Layer 10 of a small transformer language model trained on English Wikipedia (16 layers, counted from 0, width 128).
A neuron's activation on a vector x is GELU(weights . x + bias), where the dot is the dot product.

Input weights of the MLP neurons that the questions are about. A number n stands for (n - 128) times 0.0036.
n47 (bias -0.176): 165, 73, 113, 136, 124, 118, 142, 174, 110, 192, 168, 130, 106, 166, 131, 143, 141, 79, 188, 116, 122, 103, 94, 123, 88, 135, 99, 127, 136, 131, 110, 132, 79, 141, 132, 149, 180, 100, 239, 108, 125, 107, 40, 74, 181, 141, 137, 191, 151, 144, 85, 65, 117, 177, 136, 164, 108, 146, 119, 84, 144, 159, 131, 146, 128, 146, 165, 116, 71, 88, 147, 168, 109, 148, 117, 144, 131, 105, 195, 73, 124, 78, 97, 120, 212, 124, 129, 61, 72, 136, 93, 97, 107, 160, 121, 111, 163, 100, 144, 125, 149, 121, 98, 105, 127, 150, 127, 64, 148, 113, 155, 176, 161, 177, 183, 128, 146, 98, 126, 142, 136, 105, 108, 71, 55, 155, 127, 160
n60 (bias -0.245): 131, 135, 139, 136, 200, 148, 138, 130, 173, 124, 130, 128, 78, 162, 132, 137, 105, 152, 148, 134, 147, 100, 122, 136, 104, 130, 167, 105, 117, 115, 131, 118, 143, 131, 104, 121, 143, 156, 129, 119, 108, 159, 95, 77, 135, 135, 138, 112, 144, 113, 91, 90, 129, 121, 119, 101, 147, 104, 126, 171, 123, 119, 140, 118, 139, 105, 110, 122, 97, 169, 126, 109, 152, 103, 111, 136, 185, 60, 121, 140, 130, 111, 113, 146, 119, 130, 122, 92, 99, 119, 125, 142, 112, 81, 107, 130, 119, 91, 131, 104, 97, 140, 89, 143, 141, 145, 114, 129, 102, 160, 194, 160, 87, 126, 123, 133, 120, 137, 177, 159, 93, 101, 122, 103, 82, 37, 117, 129
n61 (bias -0.082): 116, 137, 123, 137, 95, 130, 141, 93, 54, 141, 109, 97, 119, 119, 210, 64, 157, 121, 115, 159, 199, 165, 189, 154, 155, 69, 145, 148, 93, 135, 170, 93, 103, 175, 126, 152, 169, 141, 120, 137, 112, 142, 94, 120, 69, 142, 152, 191, 179, 124, 108, 64, 155, 124, 126, 117, 165, 178, 73, 119, 47, 111, 185, 85, 166, 121, 122, 136, 125, 105, 157, 117, 98, 154, 52, 123, 120, 122, 103, 142, 101, 141, 127, 145, 131, 116, 154, 93, 114, 124, 142, 134, 150, 184, 91, 92, 182, 109, 143, 140, 104, 122, 124, 105, 91, 125, 106, 133, 135, 112, 167, 168, 118, 168, 77, 182, 113, 157, 123, 152, 88, 117, 106, 135, 120, 142, 147, 113
n102 (bias -0.240): 82, 108, 95, 174, 106, 102, 135, 95, 111, 144, 183, 144, 125, 130, 126, 128, 119, 190, 128, 154, 153, 75, 138, 151, 145, 127, 129, 137, 88, 126, 125, 158, 103, 141, 116, 163, 66, 104, 79, 138, 118, 131, 82, 135, 181, 76, 62, 89, 110, 114, 174, 67, 141, 98, 110, 155, 104, 159, 149, 165, 87, 169, 111, 127, 115, 88, 167, 91, 163, 128, 165, 9, 42, 114, 133, 141, 140, 171, 75, 169, 144, 123, 131, 148, 102, 147, 92, 146, 134, 135, 84, 179, 109, 116, 178, 126, 70, 141, 146, 152, 103, 151, 126, 166, 128, 58, 81, 139, 58, 136, 92, 172, 164, 130, 146, 78, 188, 195, 88, 114, 140, 120, 156, 135, 65, 165, 179, 85
n145 (bias -0.145): 164, 69, 164, 128, 156, 165, 136, 118, 153, 210, 129, 138, 107, 146, 76, 110, 157, 136, 183, 127, 157, 165, 96, 120, 185, 98, 101, 121, 216, 73, 105, 137, 155, 96, 127, 161, 127, 128, 154, 203, 96, 80, 83, 95, 102, 115, 127, 116, 124, 103, 151, 112, 105, 156, 135, 172, 117, 197, 85, 142, 169, 104, 144, 98, 128, 134, 103, 102, 115, 147, 60, 167, 98, 67, 79, 156, 166, 145, 115, 137, 128, 43, 114, 134, 152, 164, 121, 110, 187, 158, 110, 69, 142, 141, 152, 134, 120, 159, 111, 131, 74, 143, 148, 136, 147, 172, 106, 148, 51, 156, 116, 179, 114, 70, 126, 149, 86, 122, 103, 126, 89, 133, 88, 109, 127, 93, 100, 113
n152 (bias -0.126): 125, 176, 125, 113, 117, 59, 117, 97, 114, 103, 93, 124, 128, 71, 148, 119, 76, 139, 144, 120, 179, 126, 99, 175, 96, 202, 156, 150, 175, 120, 103, 174, 95, 90, 93, 165, 132, 127, 176, 143, 142, 89, 125, 166, 157, 106, 116, 96, 36, 109, 93, 74, 166, 106, 79, 122, 41, 194, 165, 170, 121, 113, 107, 84, 121, 112, 141, 87, 179, 143, 135, 99, 144, 166, 97, 144, 101, 57, 90, 108, 179, 125, 78, 147, 94, 106, 99, 94, 115, 105, 159, 160, 125, 153, 109, 85, 168, 155, 180, 116, 111, 72, 159, 86, 161, 126, 98, 157, 131, 160, 222, 103, 156, 157, 107, 135, 135, 143, 137, 168, 92, 152, 131, 114, 100, 134, 148, 124
n165 (bias -0.100): 148, 91, 58, 115, 156, 165, 125, 175, 174, 137, 114, 162, 87, 172, 136, 163, 199, 102, 46, 60, 45, 85, 144, 86, 157, 205, 166, 171, 184, 149, 139, 124, 113, 84, 154, 152, 146, 103, 113, 169, 128, 137, 64, 129, 85, 140, 122, 149, 123, 118, 129, 111, 121, 133, 126, 122, 141, 120, 121, 111, 100, 62, 110, 114, 151, 129, 150, 93, 105, 68, 89, 57, 149, 109, 64, 85, 137, 100, 148, 105, 138, 181, 175, 97, 117, 117, 127, 143, 189, 146, 138, 185, 123, 129, 85, 148, 143, 159, 67, 137, 127, 154, 117, 157, 29, 148, 72, 122, 154, 134, 108, 59, 121, 222, 109, 149, 113, 168, 103, 74, 141, 172, 183, 128, 114, 162, 156, 88
n174 (bias -0.079): 152, 139, 163, 108, 86, 149, 95, 96, 116, 151, 151, 112, 179, 71, 97, 152, 155, 141, 83, 105, 113, 169, 167, 125, 180, 170, 154, 143, 153, 149, 193, 123, 150, 172, 115, 81, 75, 154, 143, 93, 75, 162, 103, 169, 151, 162, 125, 152, 105, 125, 148, 139, 126, 157, 96, 76, 152, 113, 51, 182, 117, 165, 86, 122, 110, 156, 101, 109, 49, 105, 116, 152, 118, 94, 159, 111, 151, 105, 170, 130, 136, 140, 119, 113, 158, 118, 93, 100, 114, 107, 180, 56, 93, 131, 149, 176, 194, 110, 167, 76, 116, 178, 194, 149, 87, 135, 121, 63, 74, 123, 105, 119, 113, 140, 154, 131, 78, 136, 175, 124, 63, 113, 107, 117, 146, 144, 145, 140
n182 (bias -0.176): 173, 208, 100, 132, 117, 137, 125, 149, 127, 107, 129, 130, 110, 66, 142, 181, 107, 107, 188, 98, 70, 145, 119, 156, 170, 112, 167, 121, 115, 88, 53, 124, 104, 37, 73, 112, 147, 106, 177, 140, 141, 147, 102, 105, 131, 124, 181, 59, 119, 150, 99, 171, 154, 106, 100, 113, 91, 202, 182, 157, 151, 142, 106, 167, 107, 85, 106, 121, 119, 116, 180, 199, 54, 135, 80, 121, 173, 126, 129, 159, 111, 133, 117, 108, 105, 133, 160, 139, 127, 140, 139, 77, 89, 132, 125, 135, 175, 117, 127, 102, 136, 91, 142, 141, 184, 95, 88, 121, 137, 171, 94, 123, 115, 109, 130, 189, 127, 79, 143, 128, 191, 129, 140, 99, 72, 114, 76, 141
n183 (bias -0.063): 145, 161, 107, 152, 90, 194, 158, 199, 131, 149, 143, 152, 111, 180, 125, 105, 190, 113, 109, 112, 152, 98, 142, 143, 148, 92, 159, 48, 146, 118, 124, 121, 200, 119, 125, 153, 86, 94, 81, 113, 112, 85, 83, 121, 70, 84, 99, 112, 82, 79, 112, 173, 175, 108, 122, 151, 119, 158, 142, 167, 178, 85, 128, 60, 141, 151, 116, 111, 129, 138, 140, 85, 162, 138, 177, 104, 171, 117, 110, 122, 101, 159, 118, 184, 123, 189, 123, 138, 173, 94, 113, 64, 102, 122, 117, 93, 144, 129, 120, 110, 159, 52, 156, 158, 109, 88, 145, 149, 191, 110, 134, 80, 54, 132, 162, 145, 162, 207, 123, 127, 134, 147, 91, 82, 110, 176, 137, 150
n189 (bias -0.090): 132, 154, 103, 125, 145, 87, 82, 87, 75, 128, 140, 105, 107, 113, 129, 152, 175, 127, 114, 109, 138, 181, 103, 145, 181, 119, 119, 117, 169, 115, 151, 114, 59, 140, 125, 179, 144, 141, 114, 83, 160, 74, 106, 97, 111, 96, 80, 88, 156, 163, 123, 121, 106, 146, 153, 85, 165, 137, 115, 157, 159, 144, 136, 175, 105, 71, 107, 110, 113, 71, 140, 145, 101, 122, 119, 107, 149, 145, 51, 146, 117, 73, 152, 93, 111, 154, 118, 87, 165, 131, 146, 109, 152, 147, 121, 169, 139, 132, 108, 95, 135, 140, 103, 119, 142, 130, 133, 110, 149, 122, 109, 192, 125, 124, 131, 110, 121, 176, 150, 118, 174, 151, 153, 108, 189, 181, 160, 138
n203 (bias -0.120): 139, 141, 143, 144, 73, 76, 95, 126, 46, 129, 146, 49, 105, 97, 138, 133, 123, 152, 164, 128, 89, 119, 83, 134, 132, 139, 134, 124, 190, 181, 149, 103, 127, 160, 87, 143, 87, 123, 150, 129, 138, 120, 127, 98, 100, 118, 144, 104, 200, 145, 102, 59, 156, 141, 133, 147, 150, 105, 109, 158, 156, 143, 151, 134, 137, 228, 149, 160, 123, 155, 131, 152, 152, 131, 191, 90, 101, 118, 157, 108, 125, 158, 143, 124, 109, 139, 132, 107, 134, 205, 104, 208, 121, 178, 151, 123, 139, 119, 107, 151, 115, 138, 109, 114, 132, 164, 116, 101, 120, 158, 154, 132, 75, 116, 122, 91, 125, 110, 126, 138, 157, 200, 84, 150, 162, 176, 106, 129
n228 (bias -0.093): 132, 180, 181, 145, 93, 130, 152, 152, 162, 125, 118, 107, 118, 148, 136, 175, 123, 104, 181, 152, 130, 97, 103, 167, 96, 185, 117, 132, 163, 122, 146, 95, 152, 94, 125, 128, 142, 138, 99, 149, 108, 176, 93, 110, 101, 176, 106, 106, 184, 116, 95, 103, 162, 147, 85, 76, 160, 66, 157, 157, 139, 161, 108, 154, 170, 157, 153, 150, 131, 161, 131, 91, 112, 149, 100, 135, 124, 105, 165, 129, 94, 165, 138, 114, 110, 150, 145, 96, 148, 111, 87, 131, 172, 126, 115, 155, 151, 124, 102, 179, 120, 101, 132, 152, 128, 109, 144, 108, 185, 151, 92, 97, 127, 139, 104, 126, 101, 75, 177, 77, 142, 124, 133, 87, 157, 74, 176, 124
n279 (bias -0.145): 112, 102, 113, 169, 115, 147, 136, 168, 62, 162, 102, 100, 139, 126, 178, 137, 96, 128, 107, 127, 178, 46, 113, 131, 123, 109, 166, 131, 184, 131, 128, 137, 84, 136, 118, 103, 101, 109, 124, 107, 99, 126, 154, 136, 158, 132, 133, 106, 87, 149, 192, 195, 51, 158, 140, 147, 86, 123, 151, 145, 107, 132, 102, 117, 109, 160, 118, 94, 109, 117, 105, 107, 107, 134, 132, 133, 114, 80, 81, 114, 146, 86, 97, 178, 142, 87, 121, 108, 134, 175, 194, 91, 87, 100, 149, 167, 152, 118, 154, 128, 195, 127, 107, 111, 150, 176, 134, 168, 150, 142, 130, 119, 123, 124, 95, 108, 152, 184, 133, 129, 109, 192, 72, 68, 131, 152, 123, 181
n299 (bias -0.115): 135, 111, 107, 156, 187, 157, 94, 137, 134, 121, 128, 139, 127, 165, 100, 131, 115, 145, 46, 132, 82, 126, 116, 104, 119, 166, 121, 114, 184, 145, 77, 53, 176, 74, 72, 170, 129, 145, 104, 105, 102, 96, 155, 84, 101, 166, 127, 89, 88, 151, 165, 160, 150, 118, 134, 203, 130, 100, 156, 141, 125, 96, 166, 147, 101, 128, 120, 169, 141, 137, 208, 110, 103, 107, 143, 163, 106, 151, 123, 65, 109, 185, 153, 144, 195, 76, 151, 87, 152, 154, 151, 121, 149, 104, 107, 157, 122, 122, 107, 137, 117, 106, 198, 84, 122, 64, 99, 112, 81, 130, 146, 106, 111, 186, 125, 139, 145, 85, 203, 104, 127, 77, 78, 98, 74, 117, 128, 122
n300 (bias -0.197): 64, 92, 143, 63, 173, 66, 102, 133, 116, 102, 142, 76, 119, 131, 98, 112, 148, 105, 177, 115, 155, 122, 128, 177, 109, 136, 133, 82, 138, 62, 138, 113, 103, 135, 192, 122, 102, 93, 100, 93, 220, 79, 115, 97, 97, 83, 130, 165, 108, 61, 156, 141, 129, 173, 110, 161, 130, 114, 151, 154, 160, 100, 93, 98, 90, 136, 78, 204, 189, 148, 148, 130, 122, 120, 162, 141, 156, 117, 221, 96, 146, 78, 131, 193, 117, 182, 126, 189, 166, 100, 154, 117, 105, 146, 116, 125, 92, 138, 133, 138, 64, 144, 188, 148, 140, 126, 138, 142, 128, 144, 93, 127, 122, 98, 85, 224, 144, 181, 209, 90, 124, 143, 86, 113, 171, 92, 146, 47
n318 (bias -0.058): 137, 128, 104, 109, 95, 195, 179, 123, 85, 198, 173, 138, 82, 139, 124, 61, 130, 136, 176, 120, 99, 120, 97, 123, 182, 156, 86, 84, 172, 148, 135, 148, 96, 136, 164, 91, 176, 157, 164, 104, 159, 137, 93, 135, 165, 127, 95, 108, 180, 159, 144, 127, 124, 153, 100, 100, 95, 140, 169, 89, 124, 109, 132, 175, 98, 117, 59, 69, 122, 73, 163, 150, 75, 54, 117, 147, 147, 84, 172, 144, 103, 86, 135, 113, 96, 145, 113, 117, 133, 126, 119, 127, 73, 116, 153, 106, 177, 180, 131, 55, 78, 138, 167, 148, 164, 124, 87, 113, 163, 133, 113, 107, 67, 97, 177, 119, 106, 112, 159, 160, 144, 132, 156, 123, 120, 92, 148, 181
n335 (bias -0.063): 151, 97, 134, 104, 216, 209, 158, 110, 74, 155, 120, 161, 77, 196, 63, 101, 163, 178, 136, 96, 127, 115, 125, 131, 149, 134, 88, 112, 115, 145, 94, 197, 123, 108, 132, 105, 152, 114, 117, 111, 70, 114, 136, 188, 130, 150, 139, 106, 89, 102, 77, 155, 137, 129, 164, 125, 149, 168, 135, 176, 102, 92, 146, 147, 126, 109, 109, 88, 114, 122, 134, 152, 122, 73, 114, 164, 119, 121, 151, 207, 137, 96, 135, 115, 149, 132, 148, 126, 136, 131, 127, 137, 136, 112, 76, 117, 175, 92, 160, 85, 133, 136, 126, 72, 98, 118, 157, 150, 110, 138, 147, 132, 124, 128, 179, 115, 77, 143, 170, 120, 133, 95, 116, 182, 47, 151, 134, 107
n373 (bias -0.123): 139, 165, 94, 95, 148, 126, 121, 150, 151, 163, 165, 95, 146, 100, 109, 132, 112, 105, 150, 140, 180, 46, 151, 156, 110, 108, 127, 145, 172, 121, 127, 126, 154, 124, 111, 124, 168, 141, 121, 118, 105, 133, 151, 181, 140, 130, 102, 159, 119, 96, 95, 164, 102, 175, 94, 160, 131, 188, 101, 136, 181, 135, 122, 177, 118, 111, 159, 173, 120, 91, 39, 149, 94, 112, 141, 127, 65, 130, 145, 126, 148, 102, 70, 134, 152, 117, 130, 101, 95, 124, 86, 126, 95, 110, 140, 139, 131, 127, 134, 132, 138, 75, 161, 122, 172, 79, 162, 90, 145, 86, 87, 114, 118, 118, 143, 69, 106, 92, 202, 241, 155, 103, 115, 109, 182, 108, 124, 117

Each question shows a token from some text and the vector x that enters the MLP there. A number n stands for (n - 128) times 0.059.

"ey": 114, 135, 165, 117, 144, 125, 105, 118, 115, 94, 138, 167, 143, 104, 139, 102, 158, 93, 140, 132, 136, 155, 86, 100, 150, 128, 96, 109, 138, 122, 136, 148, 127, 125, 103, 111, 98, 126, 99, 113, 134, 138, 161, 138, 123, 204, 148, 142, 160, 124, 137, 132, 109, 110, 120, 127, 137, 161, 148, 93, 137, 119, 136, 108, 148, 132, 106, 107, 133, 136, 118, 144, 133, 127, 120, 117, 142, 123, 109, 128, 136, 119, 134, 81, 114, 173, 125, 103, 101, 146, 123, 141, 123, 86, 129, 175, 78, 117, 135, 123, 117, 112, 107, 146, 123, 125, 120, 174, 146, 52, 166, 163, 166, 134, 146, 117, 139, 140, 142, 147, 115, 95, 117, 165, 157, 134, 100, 152
The most active neuron and its activation: n189, at about 1.1

" from": 99, 131, 140, 132, 144, 102, 105, 182, 122, 129, 123, 171, 152, 107, 136, 117, 171, 79, 119, 109, 122, 118, 144, 73, 144, 123, 98, 138, 115, 122, 99, 155, 98, 124, 139, 107, 116, 134, 111, 133, 124, 144, 139, 113, 129, 168, 149, 141, 145, 114, 144, 109, 130, 111, 134, 115, 118, 133, 157, 153, 135, 130, 136, 137, 130, 141, 126, 78, 129, 164, 130, 143, 120, 128, 173, 115, 146, 128, 145, 102, 120, 101, 139, 116, 96, 148, 136, 118, 121, 160, 105, 136, 113, 114, 151, 129, 68, 101, 120, 126, 146, 112, 165, 161, 160, 113, 71, 129, 147, 61, 167, 134, 129, 128, 143, 148, 126, 129, 121, 143, 121, 137, 125, 153, 150, 119, 122, 127
Which neuron lights up most? n318

"\n\n": 102, 116, 123, 143, 158, 122, 118, 146, 107, 115, 127, 130, 156, 140, 129, 121, 156, 82, 98, 119, 151, 101, 137, 78, 117, 163, 96, 153, 138, 129, 110, 163, 124, 121, 156, 120, 95, 133, 132, 153, 103, 149, 130, 139, 131, 173, 158, 122, 129, 136, 144, 142, 151, 97, 99, 92, 110, 111, 150, 153, 127, 120, 114, 136, 141, 144, 150, 95, 128, 163, 129, 136, 137, 115, 152, 150, 150, 157, 124, 134, 132, 123, 159, 89, 105, 163, 116, 136, 122, 136, 113, 135, 119, 118, 126, 127, 137, 135, 110, 120, 126, 135, 93, 147, 120, 98, 71, 112, 135, 71, 134, 131, 106, 126, 114, 139, 139, 138, 128, 165, 112, 133, 165, 181, 167, 112, 76, 134
Which neuron lights up most? n165

"3": 107, 125, 152, 120, 170, 117, 102, 106, 105, 115, 123, 148, 152, 115, 142, 129, 152, 112, 124, 94, 125, 147, 115, 97, 96, 128, 91, 119, 156, 77, 108, 172, 124, 133, 133, 113, 145, 170, 158, 138, 149, 132, 140, 116, 138, 182, 131, 151, 134, 148, 168, 144, 114, 109, 123, 127, 131, 129, 175, 131, 137, 103, 152, 153, 147, 113, 127, 117, 134, 112, 124, 139, 144, 127, 152, 138, 133, 140, 89, 105, 110, 146, 142, 108, 133, 110, 98, 104, 104, 135, 140, 155, 149, 162, 128, 147, 93, 100, 123, 102, 131, 120, 132, 173, 136, 109, 94, 165, 143, 81, 123, 149, 121, 129, 117, 134, 106, 100, 107, 120, 125, 110, 112, 169, 144, 121, 101, 166
The most active neuron and its activation: n299, at about 1.4

" 1953": 120, 134, 114, 150, 123, 130, 85, 134, 118, 103, 133, 161, 141, 138, 124, 111, 156, 100, 106, 107, 128, 102, 97, 68, 133, 139, 120, 145, 118, 84, 113, 173, 114, 108, 128, 86, 109, 151, 149, 132, 99, 134, 144, 155, 133, 166, 122, 145, 149, 122, 126, 130, 147, 103, 132, 105, 133, 126, 149, 124, 133, 146, 138, 141, 124, 130, 164, 112, 148, 156, 129, 153, 160, 143, 159, 128, 123, 172, 108, 100, 127, 96, 141, 113, 99, 143, 128, 122, 113, 132, 126, 143, 128, 114, 118, 104, 117, 105, 120, 117, 138, 118, 135, 150, 181, 83, 157, 143, 128, 42, 135, 152, 108, 127, 125, 147, 131, 154, 116, 163, 121, 129, 144, 181, 135, 116, 87, 152
The most active neuron and its activation: n373, at about 0.74

" like": 131, 149, 136, 140, 147, 121, 97, 169, 112, 123, 140, 157, 156, 113, 153, 133, 190, 75, 106, 93, 128, 131, 123, 62, 124, 135, 107, 140, 110, 114, 128, 159, 112, 140, 121, 113, 86, 119, 116, 135, 129, 136, 135, 113, 136, 180, 162, 125, 122, 100, 118, 134, 145, 107, 127, 113, 115, 132, 151, 136, 137, 127, 158, 150, 142, 145, 106, 106, 129, 150, 129, 137, 129, 124, 183, 104, 150, 159, 144, 83, 108, 131, 136, 118, 146, 127, 121, 119, 123, 125, 120, 131, 114, 129, 141, 125, 85, 101, 118, 135, 126, 128, 125, 143, 159, 127, 70, 143, 161, 76, 159, 120, 120, 116, 118, 161, 130, 152, 125, 137, 139, 138, 120, 138, 131, 121, 111, 121
The most active neuron and its activation: n183, at about 2.3

"k": 98, 151, 159, 158, 113, 165, 100, 124, 117, 111, 137, 164, 130, 133, 133, 107, 155, 86, 141, 120, 147, 171, 125, 79, 148, 117, 74, 131, 126, 101, 103, 161, 125, 112, 117, 132, 92, 120, 112, 141, 131, 142, 140, 141, 112, 187, 129, 135, 153, 99, 152, 117, 100, 116, 111, 113, 113, 141, 147, 112, 147, 109, 135, 133, 142, 139, 125, 92, 114, 166, 144, 136, 163, 151, 132, 116, 125, 142, 112, 102, 140, 115, 110, 93, 132, 163, 161, 107, 103, 145, 115, 129, 112, 104, 156, 176, 87, 114, 92, 127, 144, 120, 119, 142, 154, 116, 124, 169, 135, 68, 131, 138, 143, 125, 144, 129, 120, 135, 128, 138, 113, 108, 154, 178, 152, 128, 98, 147
The most active neuron and its activation: n145, at about 1.2

" first": 89, 104, 128, 145, 118, 125, 100, 138, 147, 109, 141, 131, 151, 114, 127, 116, 181, 103, 122, 99, 132, 126, 119, 88, 142, 141, 131, 150, 114, 91, 97, 161, 141, 124, 130, 100, 90, 131, 165, 114, 121, 125, 122, 139, 129, 177, 120, 146, 124, 120, 131, 126, 158, 112, 119, 143, 131, 88, 148, 158, 174, 124, 164, 138, 141, 141, 118, 127, 115, 143, 123, 153, 145, 140, 122, 128, 119, 136, 123, 131, 127, 112, 146, 106, 85, 159, 183, 112, 88, 152, 138, 110, 133, 139, 116, 136, 83, 121, 151, 126, 147, 121, 137, 131, 150, 111, 90, 183, 127, 87, 149, 147, 138, 130, 79, 141, 115, 157, 108, 132, 113, 105, 123, 177, 136, 98, 106, 145
Which neuron lights up most? n145

"Over": 126, 126, 170, 142, 162, 83, 103, 126, 102, 85, 134, 144, 175, 113, 129, 101, 154, 117, 117, 132, 148, 90, 117, 110, 117, 145, 108, 129, 111, 114, 108, 164, 95, 110, 143, 122, 123, 143, 127, 126, 139, 128, 140, 130, 116, 188, 153, 140, 133, 134, 133, 159, 130, 99, 118, 154, 142, 111, 147, 150, 142, 138, 164, 123, 137, 148, 172, 101, 102, 177, 117, 128, 163, 123, 97, 122, 136, 133, 128, 125, 110, 121, 109, 110, 103, 155, 128, 128, 126, 144, 131, 120, 126, 104, 130, 142, 84, 122, 143, 121, 117, 99, 134, 133, 141, 135, 72, 130, 132, 45, 167, 123, 145, 134, 117, 141, 136, 120, 132, 173, 159, 146, 125, 153, 138, 75, 117, 136
Which neuron lights up most? n152

"ection": 111, 140, 187, 152, 133, 154, 126, 102, 117, 123, 140, 152, 136, 109, 115, 133, 147, 110, 133, 138, 139, 121, 105, 93, 119, 132, 109, 152, 98, 104, 86, 162, 137, 121, 117, 105, 103, 131, 138, 106, 112, 149, 185, 108, 120, 182, 139, 109, 156, 96, 129, 114, 113, 101, 107, 83, 136, 158, 154, 123, 146, 148, 134, 118, 133, 119, 170, 129, 122, 157, 136, 149, 132, 157, 102, 127, 156, 146, 110, 103, 136, 133, 127, 73, 104, 163, 156, 107, 98, 115, 131, 156, 122, 132, 147, 158, 91, 118, 133, 112, 138, 114, 105, 150, 141, 120, 110, 166, 143, 45, 150, 141, 150, 145, 128, 117, 148, 114, 139, 135, 96, 105, 126, 171, 151, 124, 94, 141
The three highest activations, in order: n228, n60, n182

"ban": 107, 148, 159, 143, 137, 134, 125, 94, 122, 118, 117, 147, 151, 116, 100, 120, 176, 109, 138, 106, 173, 136, 114, 106, 118, 144, 79, 121, 114, 128, 108, 164, 115, 138, 94, 98, 96, 125, 134, 125, 142, 161, 149, 132, 119, 189, 135, 124, 135, 116, 135, 111, 140, 86, 125, 125, 115, 115, 173, 139, 114, 122, 170, 130, 128, 150, 129, 103, 135, 181, 121, 156, 167, 126, 116, 132, 105, 163, 90, 117, 112, 131, 125, 125, 127, 160, 146, 123, 130, 119, 122, 101, 93, 120, 132, 130, 88, 106, 127, 117, 157, 119, 110, 151, 159, 103, 105, 162, 143, 103, 176, 146, 117, 136, 106, 138, 139, 129, 106, 152, 113, 121, 142, 172, 147, 102, 107, 141
The most active neuron and its activation: n152, at about 0.83

"7": 103, 124, 135, 111, 157, 112, 96, 105, 112, 121, 135, 147, 150, 117, 145, 123, 150, 107, 131, 108, 140, 142, 124, 90, 104, 126, 90, 117, 159, 82, 114, 176, 114, 128, 130, 123, 139, 155, 155, 127, 150, 140, 135, 118, 143, 184, 132, 146, 141, 145, 159, 130, 106, 114, 109, 122, 117, 120, 172, 136, 136, 105, 148, 160, 150, 112, 122, 119, 125, 110, 132, 132, 152, 130, 146, 144, 144, 151, 89, 98, 113, 166, 139, 120, 125, 108, 89, 102, 106, 133, 137, 148, 157, 159, 125, 145, 100, 97, 141, 122, 128, 123, 133, 179, 138, 114, 98, 166, 144, 73, 111, 144, 120, 136, 112, 129, 115, 97, 106, 112, 130, 112, 111, 177, 160, 120, 101, 161
Which neuron lights up most? n189

")": 127, 145, 145, 123, 170, 110, 103, 135, 112, 110, 124, 157, 120, 95, 123, 121, 171, 106, 129, 107, 151, 144, 110, 92, 123, 129, 70, 125, 138, 118, 126, 172, 104, 136, 114, 100, 119, 133, 156, 143, 174, 123, 124, 125, 128, 177, 120, 154, 115, 121, 113, 120, 127, 109, 128, 102, 123, 99, 153, 145, 157, 118, 176, 147, 139, 127, 104, 95, 135, 140, 130, 152, 126, 160, 169, 139, 110, 171, 111, 129, 107, 115, 137, 104, 109, 145, 136, 120, 103, 138, 124, 141, 140, 101, 140, 152, 85, 111, 133, 123, 142, 128, 117, 144, 144, 126, 137, 129, 151, 37, 115, 127, 133, 148, 101, 106, 147, 115, 137, 162, 132, 108, 140, 164, 175, 120, 94, 148
Which two neurons fire most, strongest first? n189, n373

"ka": 126, 163, 160, 160, 125, 163, 91, 104, 121, 144, 111, 165, 144, 134, 130, 120, 164, 67, 140, 118, 141, 155, 140, 95, 125, 121, 55, 124, 88, 92, 127, 157, 138, 141, 122, 120, 105, 169, 107, 112, 119, 165, 145, 141, 124, 175, 117, 122, 131, 132, 147, 133, 124, 95, 97, 119, 112, 111, 164, 107, 123, 121, 154, 137, 123, 145, 137, 101, 120, 161, 133, 162, 169, 137, 129, 124, 120, 148, 112, 110, 141, 79, 132, 139, 134, 141, 169, 110, 129, 148, 139, 132, 125, 115, 129, 133, 121, 116, 106, 119, 132, 142, 130, 144, 158, 107, 107, 159, 126, 88, 141, 148, 153, 116, 114, 129, 114, 127, 107, 141, 117, 111, 156, 159, 125, 95, 86, 123
Which neuron lights up most? n145

" survey": 122, 156, 137, 155, 132, 113, 119, 108, 126, 146, 141, 148, 128, 117, 143, 120, 166, 102, 116, 118, 134, 123, 99, 73, 133, 150, 97, 130, 122, 110, 102, 176, 122, 132, 137, 117, 92, 122, 133, 99, 126, 165, 128, 107, 130, 157, 152, 155, 144, 92, 132, 132, 134, 107, 114, 106, 159, 128, 154, 153, 119, 141, 133, 120, 144, 126, 162, 122, 134, 161, 133, 129, 125, 134, 126, 114, 103, 145, 113, 111, 125, 135, 153, 69, 83, 174, 164, 122, 92, 119, 105, 131, 102, 113, 145, 105, 74, 93, 139, 118, 153, 96, 136, 142, 166, 115, 93, 138, 141, 106, 159, 148, 121, 121, 87, 129, 124, 167, 121, 173, 136, 121, 135, 167, 167, 127, 120, 159
Which neuron lights up most? n102

" such": 109, 143, 149, 145, 146, 141, 98, 129, 104, 118, 136, 143, 160, 100, 140, 136, 177, 102, 125, 99, 140, 112, 120, 81, 110, 161, 104, 135, 110, 110, 124, 168, 121, 122, 110, 126, 81, 117, 146, 118, 138, 150, 101, 125, 128, 171, 144, 123, 151, 94, 126, 143, 127, 87, 157, 109, 141, 123, 173, 136, 144, 149, 156, 156, 125, 147, 135, 102, 115, 151, 139, 155, 134, 140, 133, 110, 163, 157, 130, 114, 116, 111, 124, 112, 119, 158, 128, 129, 97, 122, 90, 124, 103, 141, 145, 146, 107, 87, 137, 123, 140, 127, 114, 140, 176, 115, 97, 150, 130, 84, 155, 117, 123, 151, 103, 163, 139, 129, 124, 138, 115, 106, 136, 139, 161, 105, 116, 122
The most active neuron and its activation: n182, at about 2

" later": 93, 132, 114, 128, 124, 121, 116, 138, 135, 116, 135, 154, 172, 118, 113, 124, 185, 92, 102, 127, 159, 138, 142, 89, 140, 132, 113, 139, 137, 106, 95, 177, 110, 100, 138, 82, 98, 116, 126, 99, 112, 146, 137, 141, 119, 149, 130, 145, 143, 96, 145, 118, 144, 114, 145, 114, 124, 109, 128, 162, 143, 142, 144, 125, 122, 153, 107, 140, 157, 149, 125, 178, 157, 119, 151, 120, 135, 158, 158, 97, 125, 116, 156, 127, 122, 155, 169, 109, 101, 113, 102, 99, 124, 94, 111, 119, 64, 116, 123, 125, 152, 137, 121, 135, 166, 104, 117, 163, 120, 69, 147, 131, 105, 122, 104, 148, 129, 147, 131, 162, 119, 105, 116, 172, 165, 109, 111, 137
Which neuron lights up most? n300

" shows": 123, 132, 157, 135, 122, 129, 94, 150, 84, 127, 121, 159, 155, 122, 145, 125, 173, 105, 121, 122, 136, 92, 124, 64, 113, 130, 97, 133, 89, 123, 109, 134, 128, 124, 153, 132, 107, 134, 136, 126, 116, 153, 132, 117, 140, 181, 140, 140, 125, 113, 131, 140, 149, 83, 104, 111, 118, 154, 161, 154, 130, 150, 158, 152, 118, 137, 141, 111, 128, 159, 120, 156, 120, 144, 152, 129, 114, 161, 122, 98, 99, 124, 101, 89, 105, 141, 158, 124, 112, 119, 103, 128, 117, 117, 148, 131, 106, 101, 142, 109, 170, 114, 140, 153, 156, 128, 109, 112, 138, 90, 155, 104, 130, 134, 120, 160, 99, 148, 132, 191, 150, 105, 135, 148, 160, 124, 101, 112
The most active neuron and its activation: n373, at about 2.4